Layer 10 of a small transformer language model trained on English Wikipedia (13 layers, counted from 0, width 64).
Take only the direct path to the model's output, skipping the later layers: a vector added to the residual stream pushes a token's score in proportion to its dot product with that token's output vector.

Output vectors of the tokens that the questions are about. A number n stands for n times 0.021.
",": 4 -21 12 6 -24 -12 6 24 11 6 23 30 21 -13 -10 11 -31 32 -7 8 -10 -19 21 13 -1 3 -16 -33 -28 -15 -36 -26 -14 -17 -11 -4 0 0 -6 -8 -3 1 -18 14 -11 -17 36 -5 13 -9 -42 11 29 35 15 5 18 -16 6 -17 25 16 22 22
" was": 44 -30 28 -15 8 -48 -4 21 -29 1 21 1 18 25 0 10 -26 -4 -28 -8 -15 21 -3 -7 -34 -18 -31 35 12 3 20 -24 42 -28 0 8 4 -24 -16 -14 -66 -8 -2 18 -23 -13 37 -10 19 -9 -18 0 23 5 -15 0 23 -4 33 7 15 30 18 24
"c": -25 -23 -26 -9 10 -18 -24 20 4 52 -13 -15 9 30 -3 -14 -8 -44 -5 -26 -5 29 25 44 -22 2 19 -15 36 -12 -1 22 2 -8 -3 19 -18 -17 -15 -27 20 -11 12 -20 5 -15 33 57 17 -9 33 1 14 9 -4 -13 21 -20 -13 18 1 -9 -4 -52
" =": 47 28 50 -39 -1 -62 48 30 1 -39 -8 -6 5 45 10 41 -5 -64 -10 61 28 -3 -57 5 -33 8 44 -11 -5 1 -29 28 -25 -62 -9 53 -29 30 18 -26 -61 -6 -3 -18 -33 23 2 -15 -9 15 3 25 6 -19 -10 5 -6 -15 29 -24 -16 -6 15 57
")": 21 -39 17 1 2 -28 53 6 9 -30 16 46 -49 -21 2 11 -41 -1 2 -3 20 -9 -37 -6 29 9 25 -23 24 8 -74 -10 -7 -50 -22 20 -11 1 5 -23 -43 -23 2 25 17 2 35 34 -1 -25 2 37 -19 -13 35 61 25 -8 20 4 7 20 -13 -23
" who": 47 -28 20 -6 -19 1 23 21 5 17 7 -37 -38 -14 3 35 -26 -14 -11 7 -9 11 -20 14 -53 -8 -18 19 4 -12 21 -27 15 -54 -6 -12 -8 1 -8 3 22 -39 7 36 -18 -5 49 4 2 -15 -27 -28 6 -22 17 -3 39 11 5 -19 91 29 18 -7
"int": 3 -35 -9 19 22 22 11 -19 -13 -3 -6 17 -7 32 8 13 -7 -33 12 -10 28 -7 -13 -31 -10 -39 27 -28 -7 -18 -42 48 -32 45 -13 60 -52 0 58 14 -6 -28 21 -42 -19 -11 -37 53 -1 28 37 -21 7 -56 45 -21 57 -41 -7 -30 46 5 4 12
"r": -22 -40 24 34 17 27 18 -30 -15 -36 -26 -23 42 -20 -3 33 21 -25 -22 -29 18 15 11 -9 5 -9 35 35 -46 -24 -20 0 6 -8 -7 22 -26 7 12 -35 47 27 52 21 -1 3 -16 -18 -13 -7 -39 33 24 -19 -14 27 43 -44 6 -19 13 2 1 -15
";": 24 22 12 -2 12 -48 0 26 14 -1 37 -6 -27 -51 -2 40 -17 5 1 24 -13 -37 28 -13 6 17 -4 -45 -7 -3 -39 -14 -23 -27 -11 -17 9 16 0 -10 29 23 -4 6 0 -41 -2 25 9 20 4 19 1 34 29 -4 -2 -18 23 -19 15 45 -47 -22
"amp": -2 8 -13 21 21 -24 -4 -29 55 9 -23 -8 -61 28 12 20 14 -17 58 -47 31 22 -14 -40 -64 8 5 -22 -34 -5 -27 24 21 15 -29 26 6 -11 34 -3 13 -34 -12 4 -10 30 -18 27 -29 38 18 29 23 -40 18 -3 31 -2 -11 -2 -4 -4 11 -36
" could": 49 -9 12 -2 -1 -66 20 27 -11 6 40 -32 -5 -10 8 15 -11 -22 -6 3 -1 21 -12 -7 -60 -26 -36 7 25 8 7 -20 38 -4 5 -13 -5 -40 -13 -9 -30 8 2 5 7 -31 18 -35 -23 -3 -10 -13 30 -27 -10 22 37 -1 29 0 47 69 46 -8
"ship": 29 19 17 -4 -62 -35 40 -40 -32 43 -4 -33 32 0 7 45 14 -28 -9 -34 -60 29 -8 -20 -19 4 9 -28 -21 2 -18 -31 20 -35 2 6 29 17 5 -59 -13 -5 33 -3 0 94 -40 -25 -24 -26 3 -18 0 0 34 39 78 -14 38 -19 0 20 37 23
"20": 10 -4 2 -15 -60 11 -1 22 -10 -26 15 1 5 6 15 33 -29 -30 -1 -21 30 -2 30 -2 -25 7 13 -44 -9 -7 -22 22 27 37 -29 -35 -27 15 36 -18 -4 31 29 -7 5 45 51 24 8 -23 19 -28 -14 6 0 -24 -24 -41 31 -18 3 25 12 -21
" such": 41 3 10 30 -57 -23 -4 7 -33 42 21 -12 -10 -24 7 29 13 -31 -12 28 25 -45 9 12 -35 4 -29 -44 5 -21 4 -5 9 21 7 -5 -17 -29 2 -37 -4 -28 40 -3 0 -16 58 10 -5 29 -13 -23 9 -10 -28 17 35 5 54 -50 53 38 29 -54
" on": 37 2 42 -12 -1 -18 4 44 6 29 32 9 22 -4 0 4 -14 5 -11 2 20 -17 -1 -13 -42 2 -8 -21 -22 5 23 -6 -22 -27 13 14 -5 -26 4 -2 22 -27 -23 14 -17 7 -19 -26 8 1 -23 17 -14 -8 -11 -16 21 11 49 -31 -1 25 5 -14
"\n": 5 18 -10 -15 14 -41 -22 31 -3 -30 -17 6 -24 -8 0 51 -4 5 -11 14 -36 -3 13 16 28 4 33 -13 -37 18 8 0 -46 -9 16 25 -22 9 4 -20 -4 -60 14 31 -31 -6 29 19 9 -4 -1 26 15 42 14 -11 -43 -8 39 -36 1 33 -33 21
" |": 7 31 -1 1 -34 -23 21 31 17 -34 36 -9 14 -16 -6 18 -37 -13 24 -7 -19 -32 -1 -17 4 -2 7 5 19 5 -9 51 -10 -13 -29 14 24 -39 -18 7 12 28 -3 -18 -2 -15 30 22 -6 1 -9 34 -11 14 4 16 23 -17 -4 -23 -13 -12 -60 43

Output weights of attention head 1. The head adds the sum of these rows, row i times number i of z. A number n stands for n times 0.0026.
o0: 6 -43 -3 17 -14 28 6 -23 -19 39 32 -36 22 -23 10 1 -20 8 -20 -10 -33 17 55 -13 -62 25 -43 34 -7 -17 35 -12 7 33 15 -30 13 -49 48 30 28 -37 25 -8 17 -7 -33 -47 69 20 -35 -16 -4 -12 38 -14 27 29 37 -72 27 -26 -20 -21
o1: -56 24 -55 21 -5 -20 -28 -46 12 2 16 -26 8 -50 26 -7 7 14 45 -3 -29 -2 31 4 -23 38 -13 -16 -7 7 -7 26 -11 21 -7 -16 2 -22 -14 -22 59 15 18 -28 -3 -26 32 36 33 17 44 23 -47 -9 52 -5 1 0 3 -28 8 14 -4 -7
o2: 11 23 23 -29 -21 -10 -5 73 53 -25 7 5 -17 -2 -19 2 -8 10 24 34 3 -42 3 25 28 -10 6 -29 23 11 38 5 -36 26 -19 44 -16 -10 20 18 -28 -9 58 -22 26 3 -34 7 -37 -2 16 -16 -16 -16 -35 32 7 -45 -11 -8 -30 -1 -34 -15
o3: 13 35 34 24 47 -8 2 13 44 21 -54 24 -21 32 19 19 -13 -16 -49 20 -58 10 -25 -31 24 -5 25 -41 2 -11 -38 17 -3 -32 -17 -1 -27 77 9 37 -21 13 -21 14 -49 12 11 12 -15 12 1 10 -34 -29 24 -12 -8 -6 -31 -13 7 11 16 2
o4: -12 -13 35 8 -2 61 15 -22 34 -24 2 37 -27 9 48 30 16 -1 -19 20 -6 -1 -18 14 -17 51 39 -20 8 1 -23 -45 -50 12 5 14 -65 14 23 -26 33 -48 -1 43 -20 -35 -23 -25 46 -36 -2 32 -40 32 33 0 -2 24 -2 -49 -1 -72 7 -6
o5: 18 25 -10 61 -19 -25 2 4 -32 11 64 18 -4 9 -4 5 -10 24 -27 17 3 2 -11 36 -21 -3 -23 -26 -32 23 8 -34 42 9 15 -19 -8 10 15 -22 -32 28 1 -14 -27 30 24 1 -52 19 -19 11 41 -24 23 -11 -23 -52 20 -38 1 -3 23 2
o6: -16 -31 37 6 -30 -17 -27 -19 -6 7 -21 37 27 24 28 10 9 39 -22 -13 -2 -19 14 -17 11 32 12 -41 44 -8 35 23 29 -15 10 48 11 -2 7 -30 35 -14 -28 11 -7 -7 7 43 -28 -24 -1 -17 -15 -2 3 -10 -4 14 14 -25 -42 -3 -23 -14
o7: 13 -35 -33 22 -5 32 9 -38 10 8 13 -38 40 45 -14 76 -34 18 2 -29 -37 9 -21 -38 57 24 2 -7 -7 -41 -4 10 8 11 -5 -54 63 33 -1 2 2 13 -21 12 8 -20 -30 -12 2 -29 32 32 4 14 20 3 -28 -13 20 1 -20 4 -43 -17
o8: -30 -24 -22 15 42 52 -15 -24 10 8 -11 46 -19 -13 20 10 13 2 3 10 -3 -16 6 36 -32 25 -14 -28 -39 13 -22 -3 -15 -2 8 18 24 22 8 -14 -16 35 -47 -32 -22 -3 -33 29 -15 11 21 -10 28 3 7 10 -12 -16 34 24 28 -51 -42 20
o9: 14 -31 23 -20 26 -36 28 -7 6 5 25 -15 51 7 -8 -15 42 28 -39 3 30 37 -19 1 -59 -3 -31 6 17 -30 71 -19 23 -34 25 11 36 -62 -44 -11 -13 21 -5 40 -12 -17 11 -41 17 7 -10 -31 -13 -18 8 15 24 -3 -3 7 -35 5 39 1
o10: -7 6 -13 22 25 3 32 -26 -18 -28 -21 -11 -18 51 -3 5 44 0 6 12 -24 26 20 9 44 38 -4 -9 -23 -8 22 7 -5 -1 17 -20 31 -2 -23 1 -12 -1 -4 21 -8 29 -4 26 -5 11 18 13 -15 -6 -21 0 -30 -18 -32 21 -37 -88 -7 -17
o11: 36 39 -11 -62 18 -54 -3 -22 3 -2 -9 50 -6 -2 91 -22 12 -28 -23 -20 -16 27 -38 -36 1 -8 -11 26 9 4 -50 -24 23 -15 2 18 16 11 -22 2 -78 -40 29 23 -4 -14 23 19 22 -1 14 31 4 0 -22 34 42 45 14 -26 -1 7 -7 -16
o12: -40 -18 55 2 43 -11 -42 -14 25 -14 5 -13 14 36 11 18 -18 71 -11 -18 -40 -1 9 44 1 -7 -36 -34 31 -14 53 -33 41 -14 45 -39 11 -48 -11 15 -52 -1 -19 41 5 2 30 -3 -2 -11 -13 -52 76 15 -23 -17 -23 -34 -39 2 -13 5 76 -1
o13: -1 -14 35 -3 27 22 -26 7 -36 -13 -5 -29 -34 -7 -15 5 7 -13 -1 4 -19 6 -8 -8 2 6 30 84 3 25 11 4 18 -56 4 11 42 1 -20 -15 27 -57 32 9 -66 -34 36 24 29 -11 13 2 20 -10 11 -11 -28 5 22 30 13 2 -61 -27
o14: 9 46 -23 37 4 -17 -51 5 13 23 -12 -15 -15 -3 -64 27 60 -11 -15 -40 7 64 -12 -22 -57 -30 -15 -4 19 26 35 -24 -7 10 2 6 3 -55 7 -12 17 -24 -4 16 2 11 11 56 -31 -6 48 4 0 -4 26 -20 -47 39 -19 15 33 35 -11 -28
o15: 0 1 4 -5 -33 36 -6 23 -31 -5 -33 0 -9 2 6 -23 -30 -19 18 38 50 42 -17 15 6 -42 1 0 -19 3 -21 19 23 7 -39 15 -22 21 -9 2 -4 14 2 -13 10 5 5 5 -10 1 -27 -1 43 43 56 -9 -17 17 -9 -6 -46 -10 1 3
o16: 49 8 31 7 23 -25 -24 -2 14 -10 -14 11 4 21 30 -13 26 -43 36 -14 -35 22 -2 11 -1 44 21 32 25 -28 -32 -13 28 -42 -33 8 26 -43 7 -27 5 -11 -24 15 -42 -2 -6 17 -10 -2 16 34 11 -9 -29 -2 -3 -23 -20 -2 6 12 -12 -12
o17: -33 -8 -2 -35 23 -15 18 7 37 -41 9 -12 -23 -43 0 10 1 62 -27 -9 -13 6 21 -1 20 0 -41 -28 -27 -33 -17 16 12 33 11 -21 11 0 -29 13 -10 41 12 -9 29 -17 -5 16 -20 42 15 -21 -2 49 -16 18 -42 43 -20 18 19 24 -10 -22
o18: 28 0 -19 20 4 -6 -2 21 -29 -4 2 10 -4 -8 11 -18 -9 54 8 -5 -3 9 22 -28 -48 5 18 -12 -23 6 -1 7 -9 -1 -8 -11 20 -39 -5 -18 0 3 31 8 28 -35 4 8 -3 24 3 -31 -40 -16 13 -11 19 -10 32 48 16 14 2 -56
o19: -48 36 -17 -4 29 18 29 -37 35 -13 -15 -1 -47 18 1 19 -10 -41 -2 41 11 14 9 30 -34 29 47 -20 54 -53 -23 4 22 -25 21 26 1 -6 14 1 32 -40 24 -5 11 1 -22 20 -20 -13 -73 -8 -10 -13 -13 31 46 16 -2 -48 34 -46 -23 32
o20: -6 32 -22 3 -20 -42 -3 30 -5 -17 -62 12 -11 33 -76 -41 -26 0 0 19 26 33 17 -32 1 16 42 -28 13 0 -2 -8 28 12 32 -1 -4 13 -15 -25 -61 56 8 -39 35 -25 28 0 21 14 7 22 8 -52 -4 15 0 2 -8 36 -20 -26 3 58
o21: 8 36 -9 -12 16 -10 -13 -1 -30 -47 -36 -27 -43 -48 42 56 7 -58 -17 -55 -28 86 18 -15 1 -22 8 49 95 33 78 4 30 39 -14 -6 -14 -8 23 3 -17 2 29 30 17 -35 -24 -27 -28 22 -2 -10 -41 -2 4 11 -24 33 11 -2 1 -2 -45 -23
o22: 28 -2 -26 -9 28 26 25 -22 -29 -14 -19 3 -38 -67 2 36 32 25 -12 -22 12 -37 2 32 31 -1 -11 -38 19 -39 19 -9 -51 31 22 28 -18 59 -31 31 10 15 -37 46 41 -20 -26 0 25 -31 -15 7 -5 -5 0 -2 29 6 10 17 -31 29 -5 -8
o23: -28 28 7 19 48 13 40 -15 -9 18 -39 5 -21 2 15 -25 10 -6 -35 34 25 -22 -74 32 19 21 -15 16 -48 16 11 66 -15 -16 11 -20 22 -13 -10 -25 14 -7 -7 -5 7 -4 -33 62 5 7 -16 -16 -1 -25 0 5 -15 -1 10 7 12 -25 -36 25
o24: -18 -36 -9 -32 2 -14 -8 -11 42 -40 18 32 10 16 20 11 38 -4 20 -7 1 37 -14 -60 0 -42 -4 47 23 -7 29 -3 17 -7 -21 2 -14 17 24 -19 -34 -47 -8 5 7 4 -57 -13 16 1 29 8 3 -38 12 -20 9 11 35 12 12 19 -13 15
o25: -21 15 -5 63 -30 -3 1 2 -12 -7 33 -34 7 13 40 -64 7 -1 20 6 -47 -19 30 -1 14 -67 -39 -9 -12 -2 63 -13 4 -5 -30 -18 -8 -21 -13 54 -5 27 31 -13 5 -2 -20 15 51 3 -5 33 8 15 -3 7 -20 -25 8 -20 13 29 -19 0
o26: -13 -5 26 12 6 -11 43 4 -55 20 -26 -8 6 -19 9 -50 22 -48 -29 27 -14 8 -21 9 -15 -25 2 -8 -18 13 -31 -1 28 -30 19 4 7 -27 10 -8 -47 12 -6 27 17 56 62 14 -40 7 17 8 32 -26 -1 -24 -18 4 28 43 3 -33 2 57
o27: -11 -15 -2 -18 -12 47 -45 -11 2 20 -23 -25 -23 -45 27 -16 9 20 -20 -52 -3 -11 3 23 -3 -9 -13 12 -24 -17 38 -56 31 30 14 -18 57 -36 -23 -2 13 19 15 -2 46 -34 24 27 42 11 6 -12 6 6 30 -11 14 -19 6 8 41 -2 -6 -42
o28: -9 -38 -45 33 -8 23 -41 -44 13 36 -24 -4 -55 10 -75 -31 30 41 1 -29 -32 -14 21 -22 9 -2 2 7 -29 -14 4 -53 38 36 6 -31 1 51 -28 12 33 1 26 -6 -18 1 20 26 -11 40 -5 -34 32 1 14 20 12 29 45 -7 -9 38 0 15
o29: 12 -20 48 -3 33 -22 -23 -4 17 -14 -19 -29 6 30 12 19 -28 -2 -7 19 33 -19 14 25 -20 -22 -15 11 -12 -1 -1 5 38 56 -1 -57 -37 -4 21 23 -18 -27 42 7 15 -7 -22 6 22 11 22 -30 -21 8 12 -12 -39 -11 -8 10 -20 14 -1 -28
o30: -1 28 19 -33 -14 6 -3 25 -17 -6 -3 10 -1 20 -3 -32 -2 4 -46 -23 15 -11 51 19 -21 5 -5 10 10 -43 -18 -26 27 22 -9 8 -5 -22 16 -28 -16 -1 -20 44 27 14 6 16 34 -10 -24 -19 16 51 -29 -1 -35 8 -1 -1 18 11 -5 -20
o31: -25 14 -25 -6 -41 -43 -4 23 6 29 5 -12 1 28 42 -19 28 41 1 -36 12 -11 -1 47 -11 2 26 -3 -29 -31 -17 -22 -7 47 26 -18 23 19 1 -12 10 34 19 -2 -46 44 15 -10 4 22 15 -9 -64 11 38 19 -22 -41 -16 -17 -24 3 -35 2

Each question shows a token from some text and the vector z that the head gathered there. A number n stands for n times 0.014.

" |": 11 -18 44 -10 19 -16 16 2 11 -17 19 -19 67 10 10 15 -43 8 -9 68 35 21 38 15 -24 -14 14 7 -13 8 18 -8
Pushed down most: "ship"

" ": 7 -36 -12 -5 51 -39 9 22 17 -40 10 -45 -14 7 -34 46 -26 -1 -43 31 5 -22 41 16 -22 -7 -11 5 27 -34 23 -23
Pushed up most: "r"

"t": -2 -11 17 -27 27 -29 39 3 13 -14 14 -34 36 -1 20 16 -26 23 -8 51 36 17 33 18 -11 -29 -17 14 25 -8 27 -28
Pushed up most: "c"

"ing": 10 -36 6 -17 -4 -11 21 0 7 13 17 -8 35 7 -12 -6 -15 -2 -8 5 -4 -17 2 -13 3 -9 12 1 -2 1 19 1
Which three tokens does it push up most, strongest first? " was", ",", " on"

"\n": 11 16 33 9 7 4 28 21 5 -24 29 -33 -16 -18 -31 2 -6 -15 -8 27 17 5 -8 5 -33 14 -17 -34 -16 -16 -8 25
Pushed up most: " |"

".": 38 1 17 -28 3 11 -8 7 -8 4 -13 -28 36 -13 -16 -2 -15 -2 3 34 6 -10 -12 -23 -10 0 -24 -10 -15 11 -10 -12
Pushed down most: ")"

"ent": -7 -26 9 -8 -5 -38 24 8 -3 11 -8 -18 22 -35 9 1 -19 10 -5 39 29 1 21 0 -6 -11 -2 3 14 -12 29 -36
Which two tokens does it push up most, strongest first? ",", "c"

"re": -3 -16 14 -26 19 -28 19 2 8 -7 14 -38 31 6 17 15 -20 27 -10 28 34 -1 17 22 0 -12 -7 9 26 -9 22 -30
Pushed down most: "ship"

")": -66 -30 -1 64 43 -21 52 -12 52 -18 15 26 34 -48 -11 -9 -14 16 -30 32 60 -19 50 -1 -18 -15 15 -11 16 -33 40 7
Pushed up most: " ="

"50": 28 -12 -8 28 37 -7 19 15 8 17 28 20 18 -8 -6 -21 -6 -6 -13 76 39 17 16 -19 -7 -21 17 14 13 -26 3 -13
Pushed up most: "ship"

" and": 28 -10 -15 -9 -2 21 -13 9 -32 25 -26 -19 66 -10 17 -21 -12 -19 20 -7 17 -25 7 -62 -14 -10 -15 14 27 4 1 -17
Pushed up most: " could"

"00": -17 9 14 20 32 -17 21 16 7 -18 26 -19 25 3 10 -4 -11 23 -7 13 29 -4 19 0 -13 -10 -21 3 22 0 18 21
Pushed up most: "\n"

" Ru": 4 0 -7 -1 23 -23 7 15 5 -6 16 -23 9 4 3 6 -9 16 -7 12 5 -9 4 9 -7 -2 -9 1 26 -18 -1 -9
Pushed up most: "r"

"}": -35 -25 20 45 46 1 16 3 -6 -10 33 24 32 -13 -34 16 12 16 -10 34 -3 22 13 5 -36 -15 20 -15 -13 4 20 4
Pushed up most: " ="

"^{": -45 -28 8 43 49 -22 38 0 38 -24 29 5 20 -20 -14 6 -11 12 -27 36 41 -16 43 19 -22 -19 9 -14 11 -21 31 2
Which two tokens does it push up most, strongest first? " =", ")"

",": 23 -41 20 -20 16 11 27 13 -1 18 -3 -37 44 7 -37 9 -19 -31 -16 -3 -16 -55 -5 -17 3 12 -13 -21 -10 10 7 -2
Pushed up most: ","

"é": -15 -19 24 -32 29 -44 41 -13 22 -17 17 -56 45 9 17 24 -26 34 -15 50 45 10 29 18 -9 -33 -10 14 22 8 37 -41
Pushed up most: "c"

" La": 8 14 2 -12 22 -20 3 10 -2 -7 14 -17 9 8 -3 -4 -13 35 9 10 16 -8 0 6 -7 4 -17 4 18 -20 4 10
Pushed up most: ";"

" f": 8 1 -1 -9 36 -11 1 9 5 -8 14 -19 20 -1 4 -6 -9 22 8 12 12 -13 3 -5 2 -5 -15 3 18 -14 8 7
Pushed up most: ","

" C": -7 7 6 8 35 -31 2 1 24 -12 28 -11 -9 2 -13 -4 -2 19 -5 34 17 -9 0 10 11 -4 -24 -11 14 -2 -4 19
Pushed up most: "int"

"'": -23 -17 4 19 17 -12 29 -8 29 -20 20 -1 30 4 0 2 -3 19 -2 22 30 -6 1 17 16 2 -7 -13 8 -10 21 -20
Pushed up most: " ="

"vi": 1 24 -5 0 1 -21 16 16 7 -8 21 -25 1 -2 3 -1 -9 26 9 9 15 2 2 11 -25 5 -8 -1 19 -17 -1 8
Pushed down most: " ="

"s": 23 -22 -28 -7 17 24 12 28 4 1 -8 -18 59 -15 -8 -6 -28 -15 29 -13 17 -67 6 -12 -29 -21 17 16 8 12 14 -7
Pushed up most: ","

"se": 7 -7 1 -8 17 -28 27 30 23 -8 23 -19 5 -11 -13 20 -7 8 -20 42 24 10 23 11 5 -10 -23 10 29 10 8 -8
Which two tokens does it push up most, strongest first? "r", "int"

" An": 7 7 10 -16 26 -16 -3 11 -5 -7 18 -19 14 8 -5 -2 -7 27 1 8 15 -7 -1 -1 -4 4 -19 4 15 -16 4 8
Pushed down most: " ="

" the": 50 -15 10 -31 35 17 40 -1 22 16 -27 -18 24 -3 12 -13 -9 -32 4 11 3 -47 15 -8 0 -14 -31 -6 16 -12 12 -15
Pushed up most: " on"

"16": 15 -13 9 -17 9 35 24 22 16 20 25 -16 22 3 -12 -1 -21 6 4 -21 -8 -10 -11 6 -12 -17 11 -16 -14 46 3 14
Pushed up most: "20"

" he": 13 -15 -1 -10 15 -7 15 9 -2 -6 13 -22 28 2 -9 -8 -2 -5 11 6 -14 -16 5 -2 -12 -4 -13 10 -7 8 10 -1
Pushed up most: ","

" three": 22 -31 -6 -14 5 12 16 16 7 13 -17 -39 55 -14 11 -19 -16 -18 18 -13 1 -52 20 -21 -9 -25 -12 9 9 3 15 -11
Pushed down most: " ="

"e": -2 -21 34 -41 28 -31 52 10 14 -10 10 -60 58 -5 20 25 -31 25 -19 65 48 18 59 32 -6 -33 -18 21 30 -1 31 -64
Pushed down most: "ship"

"h": -10 -19 5 11 18 -16 24 -6 17 -15 18 -6 21 -4 -9 7 -10 11 -8 28 33 -2 5 12 8 -2 -15 -13 6 -11 23 -23
Which two tokens does it push up most, strongest first? " =", ")"

"ed": -7 -3 12 13 27 -17 13 6 12 -14 27 -7 15 -2 -13 -6 -2 20 -8 13 2 1 5 12 -9 0 -18 -6 3 -14 1 13
Pushed up most: "\n"

"ton": -6 -29 -11 1 21 24 2 22 7 -2 6 -25 60 5 -43 7 -8 -20 -8 -11 -9 -87 -17 -42 -14 23 8 -29 16 -2 0 8
Pushed down most: "amp"

" Com": -5 -3 9 17 29 -20 22 7 14 -9 28 -7 17 -2 -11 -4 -2 16 -13 12 -8 0 8 17 -10 -1 -17 -9 -1 -11 -2 12
Pushed up most: "\n"

" most": 29 -20 -10 4 26 8 -5 1 -13 1 -45 -3 41 -2 2 -11 -10 -20 21 5 1 -27 32 -31 -15 -26 0 24 33 10 1 -31
Pushed up most: " who"

"light": 2 -2 2 -7 31 -8 -3 5 -2 -13 15 -13 20 4 -10 0 -11 23 5 13 15 -11 2 1 -7 3 -15 6 12 -17 6 5
Pushed up most: ","

" D": 5 5 3 -9 27 -24 4 15 2 -19 21 -16 -2 13 -4 7 -11 20 -6 8 -2 -5 16 9 -10 3 -22 -4 6 -10 2 4
Pushed down most: " could"

" d": -5 -1 4 -7 31 -15 1 10 1 -10 19 -19 23 5 -11 2 -9 25 -2 11 10 -21 5 -3 -4 2 -17 0 15 -20 5 10
Pushed up most: ","

"ten": 3 -7 2 -8 25 -6 0 4 0 -8 16 -11 22 3 -7 -1 -14 21 2 9 15 -13 3 1 -4 2 -10 3 10 -16 7 4
Pushed up most: ","

" Indian": 22 0 -4 -10 31 -2 8 16 13 -4 6 -20 20 -2 5 -14 -8 13 11 11 12 -25 6 -6 0 -7 -17 -1 19 -11 9 2
Pushed up most: ","